Layer 11 of a small transformer language model trained on English Wikipedia (17 layers, counted from 0, width 64).
A neuron's activation on a vector x is squared ReLU(weights . x), where the dot is the dot product.

Input weights of the MLP neurons that the questions are about. A number n stands for n times 0.0042.
n39: -58 4 -83 -28 -5 27 -38 14 27 7 -32 67 12 95 28 -31 17 -32 36 -42 28 56 -8 0 65 44 -8 91 83 -12 19 6 12 28 -25 -55 -29 8 16 -19 -52 5 -35 -45 55 -11 -24 18 -56 -40 0 -21 17 25 2 55 71 39 -46 2 66 45 15 -35
n54: -6 11 -3 7 -43 46 12 -5 20 26 -1 -38 36 11 43 -1 17 6 -45 -77 54 3 8 -9 -26 3 -19 -31 52 -15 -19 -18 24 3 59 -26 -78 -47 -21 -45 3 -12 -18 -27 28 -50 32 4 7 31 -19 -71 14 -9 -29 -6 34 58 83 -4 56 -52 45 31
n68: -30 10 19 -26 21 22 51 -42 10 -39 -32 8 -2 -6 -8 31 28 72 27 37 -61 -10 40 -54 13 -30 -6 -34 -18 -1 25 3 12 -9 -5 75 -7 -12 27 47 6 2 -24 -29 28 54 -53 -7 2 -16 -8 40 14 66 -32 -34 9 -55 39 -19 -17 -23 15 20
n107: -55 -25 30 19 15 -37 9 21 -8 -49 -39 -69 21 -29 0 26 -7 -37 78 -21 18 28 -3 21 -23 20 -37 -76 20 46 -40 23 -10 -9 33 24 -56 70 34 7 1 10 -64 -22 -24 16 -20 -34 -56 22 -56 25 -88 -5 -25 -46 23 15 41 -26 -21 12 39 30
n122: -9 -2 41 -7 -27 -45 -37 25 -12 51 -41 -45 16 -30 9 -50 12 6 -38 -67 -86 -31 -26 -52 -24 70 63 -11 70 -35 3 31 -20 -48 45 -13 -45 37 -50 -48 -9 4 -34 -38 29 -53 -13 8 -88 14 25 -9 61 68 56 30 32 -10 -29 26 -2 29 39 63
n136: -10 -23 -18 22 3 1 2 -7 32 2 -82 -35 27 -5 -5 8 35 21 17 55 37 42 -2 5 -51 14 -21 -75 -18 45 4 33 47 -11 28 6 9 47 15 30 35 -33 34 -4 1 -16 -18 1 -25 -11 8 45 3 -9 31 28 -17 -18 32 -2 15 16 -22 -47
n137: -19 -12 30 -11 26 11 4 -27 -55 28 17 -23 -47 15 3 9 -1 5 41 -22 49 13 3 19 -43 -20 44 -27 12 9 -13 6 -38 79 53 10 -6 13 16 -32 -25 63 -68 -52 -4 38 -28 -13 -24 30 58 25 5 25 2 -86 -28 4 40 23 16 -44 28 -7
n140: 12 -55 -24 -31 -24 7 -17 13 11 -5 63 -18 -18 16 14 14 22 59 17 20 -34 -51 76 -50 -10 -18 26 -21 -1 -37 15 -45 -7 -4 41 42 28 13 -43 12 -25 9 4 -12 -3 -52 -7 -8 -58 -3 -10 -34 37 -17 -17 -28 40 -33 61 24 -10 34 24 -4
n158: -55 6 4 -10 4 2 13 -3 -2 72 21 -5 13 -60 17 -13 -35 44 57 21 35 -10 11 -73 15 67 49 23 21 -24 -29 26 28 -35 -6 -3 17 -21 -16 11 18 42 20 32 27 -87 21 -71 -11 -31 10 16 -33 1 -34 -17 49 0 -53 27 -23 -21 15 28
n163: -41 -27 3 17 -44 -11 34 -26 -27 18 10 -30 53 4 -19 47 -1 7 -34 -32 -26 -13 -13 -1 18 -12 9 26 36 53 17 69 -3 -8 -3 14 -53 37 20 10 -20 -27 -28 27 29 8 -16 57 6 -14 1 8 -26 -30 -23 -33 40 -19 19 -77 -12 8 3 -7
n253: 37 12 41 6 -13 37 -5 22 -2 -5 26 -62 -45 -28 -2 12 26 -31 -20 -8 15 46 -3 -1 -69 19 -49 -33 10 12 76 -7 -40 60 4 -22 -2 -24 31 0 -52 10 -24 1 -9 -23 15 -60 -39 -10 -2 7 -30 41 -95 25 -28 -3 -41 -21 -3 -18 -31 -24

Each question shows a token from some text and the vector x that enters the MLP there. A number n stands for n times 0.043.

"s": -26 -14 15 -23 18 33 40 3 -35 17 74 27 14 9 -1 1 19 -12 -25 17 -8 21 4 -18 4 6 -36 9 -1 27 -20 6 14 19 -23 -3 73 3 -16 28 -12 -14 -4 -13 -40 -18 -1 44 3 6 9 8 -34 -19 13 19 -19 -15 -9 -3 -1 50 -2 -1
The neuron with the highest activation: n163

" town": -40 -21 -3 -7 1 8 32 33 -24 3 25 35 5 3 -2 31 -13 14 1 -11 7 1 -20 9 -23 -25 6 -6 -22 -23 -42 7 -13 -20 -37 -38 39 -5 21 -11 13 -4 27 7 -18 -41 19 21 -8 3 60 -33 9 -51 -18 27 0 -8 38 -15 -30 0 -8 37
Which neuron fires most, and how strongly? n158, at about 0.91

" from": -10 4 -7 -22 -11 -8 15 52 -14 3 2 18 -17 -27 -23 28 -19 7 7 29 41 22 -3 -1 4 30 -35 -23 -8 -8 -39 -10 7 37 -35 -26 -21 -45 -24 0 -10 29 -9 25 -32 17 -26 37 -12 25 38 -3 -5 -38 13 3 -22 -4 21 46 12 13 -36 -11
Which two neurons fire most, strongest first? n137, n136

" joined": 3 -25 -10 -29 -5 7 3 54 -14 -10 38 -6 0 -5 7 32 -4 -37 -39 15 -3 10 -7 10 13 40 17 -4 30 -7 -36 -13 13 11 -14 -36 -12 -8 24 13 -4 -18 0 -23 -28 -1 29 -21 -2 26 19 -1 -13 -72 35 -2 -17 -17 30 54 -15 19 -31 -13
Which neuron fires most, and how strongly? n140, at about 0.14

"hi": -29 -26 33 -37 -7 -2 -10 -37 -3 -28 -29 27 -35 -22 -7 36 -16 18 -27 24 1 -17 -4 -26 35 -1 -37 37 -42 4 10 18 -11 -20 -2 -1 -32 -13 -2 -8 14 -20 19 5 25 10 5 3 32 2 18 26 -30 -39 -54 -29 7 -36 13 4 -30 -11 -6 20
Which two neurons fire most, strongest first? n68, n163

" median": -2 2 16 -2 5 -25 -8 26 37 -3 20 31 29 -4 5 37 14 12 21 -47 -28 -12 -13 -13 -6 -2 -3 -6 34 11 -19 33 -1 -33 -32 -30 -3 -25 32 -22 29 -1 5 9 -28 -25 21 -9 31 40 43 -23 6 -57 -25 6 -10 3 29 16 -22 18 -45 9
The neuron with the highest activation: n54

" sail": -9 -1 42 -4 15 16 33 32 24 6 31 23 23 -14 48 17 -15 6 -27 -18 9 22 10 34 -1 -9 -11 52 2 -20 -25 -2 6 -24 -40 -20 30 1 8 1 -24 0 0 45 -25 -15 24 21 -25 -16 38 -8 -5 -78 23 2 1 -12 8 -6 5 5 -17 -5
The three highest activations, in order: n163, n158, n39

"tag": -19 -7 30 6 -14 28 30 26 12 -15 46 33 3 -14 2 45 -44 -30 -17 9 15 -9 31 42 5 -8 -54 5 26 -11 1 -4 -14 31 -7 -8 25 17 35 -2 -10 12 -28 27 -19 -15 0 18 -19 51 -2 -7 -48 -9 9 -15 -16 24 27 21 14 -27 8 9
The neuron with the highest activation: n107

" the": 10 15 31 -32 12 5 26 15 24 -10 16 1 -27 -17 -25 37 11 0 -23 -8 -9 18 -59 23 -12 26 1 -31 18 22 -6 19 -20 -12 -63 -5 6 21 4 -34 6 -36 -10 -9 -16 9 -15 -3 19 -6 37 -14 -9 -50 1 -3 -5 -15 15 54 5 27 -47 11
Which two neurons fire most, strongest first? n253, n136

"W": 0 -23 -6 5 8 -25 -15 8 -12 1 -10 66 -16 53 -16 -3 -40 22 -39 -11 9 11 40 8 4 -5 -59 63 -25 -30 -11 32 0 21 3 7 16 -3 -11 12 2 -32 -4 27 8 -20 -37 -17 38 13 12 -5 -19 32 2 9 -5 -20 6 0 0 -1 24 -14
The neuron with the highest activation: n39

".": 18 -14 -8 -2 -55 -55 -26 10 12 -26 15 18 -34 4 11 22 4 -3 6 28 10 17 -12 -16 -7 16 -13 -13 16 5 -12 17 24 -24 -44 6 34 -28 -5 -7 -25 -24 -12 -8 -7 7 -2 31 -5 44 9 -11 -54 -31 34 16 4 12 27 -5 6 63 -26 24
Which neuron fires most, and how strongly? n107, at about 0.34

" average": -31 12 -13 -8 -32 -29 5 12 3 -33 22 29 3 -13 -4 8 -12 -32 -12 -3 -13 19 -32 -2 -3 26 14 -5 4 8 -29 31 -15 -18 -42 -30 10 17 42 -15 22 -4 9 15 -23 -24 0 -17 19 41 42 -51 -21 -30 -32 27 -2 26 12 12 -33 -5 -57 15
The neuron with the highest activation: n158

" Un": -1 -43 -37 0 9 -23 -18 36 -7 24 41 9 34 11 18 34 -3 -21 -19 9 7 -13 12 40 25 13 -7 2 -6 13 8 6 -50 -15 -33 26 -8 -32 50 -8 -19 10 28 -6 16 -46 12 22 34 24 7 18 -17 -34 -7 -26 -8 -8 -9 -28 33 -24 -14 22
Which neuron fires most, and how strongly? n163, at about 2.8

" ": -13 -19 26 -37 -8 3 44 18 14 -6 53 18 1 -16 32 23 -18 -24 -8 -21 18 3 -9 -9 10 34 4 -6 -18 -22 -7 -11 -28 -32 -78 16 58 -16 5 33 -19 -10 8 14 -4 32 23 -12 10 -6 4 12 -25 -25 11 -10 31 -5 -10 -14 39 14 -11 5
Which neuron fires most, and how strongly? n158, at about 2

",": -3 -39 13 -46 12 -21 8 28 -20 -6 41 -21 -34 0 24 21 -16 -19 -53 -6 -2 0 -22 -4 -4 33 23 4 38 -19 -30 -2 6 39 -30 -3 -5 -8 17 -9 -15 7 41 -30 -22 26 25 19 -10 16 28 -6 -1 -38 22 24 -4 -9 19 22 7 50 -32 7
Which neuron fires most, and how strongly? n122, at about 1

"9": -29 -14 27 -4 -1 -41 -11 0 -24 -8 34 -4 -43 -8 36 25 -7 -11 -20 15 16 8 -23 32 -2 12 -14 35 46 -8 0 5 6 -1 -36 -6 10 2 47 -19 -12 -4 29 -9 -15 13 13 3 -3 41 28 -13 -23 -19 39 41 15 -20 25 4 22 50 -49 6
Which neuron fires most, and how strongly? n39, at about 1.3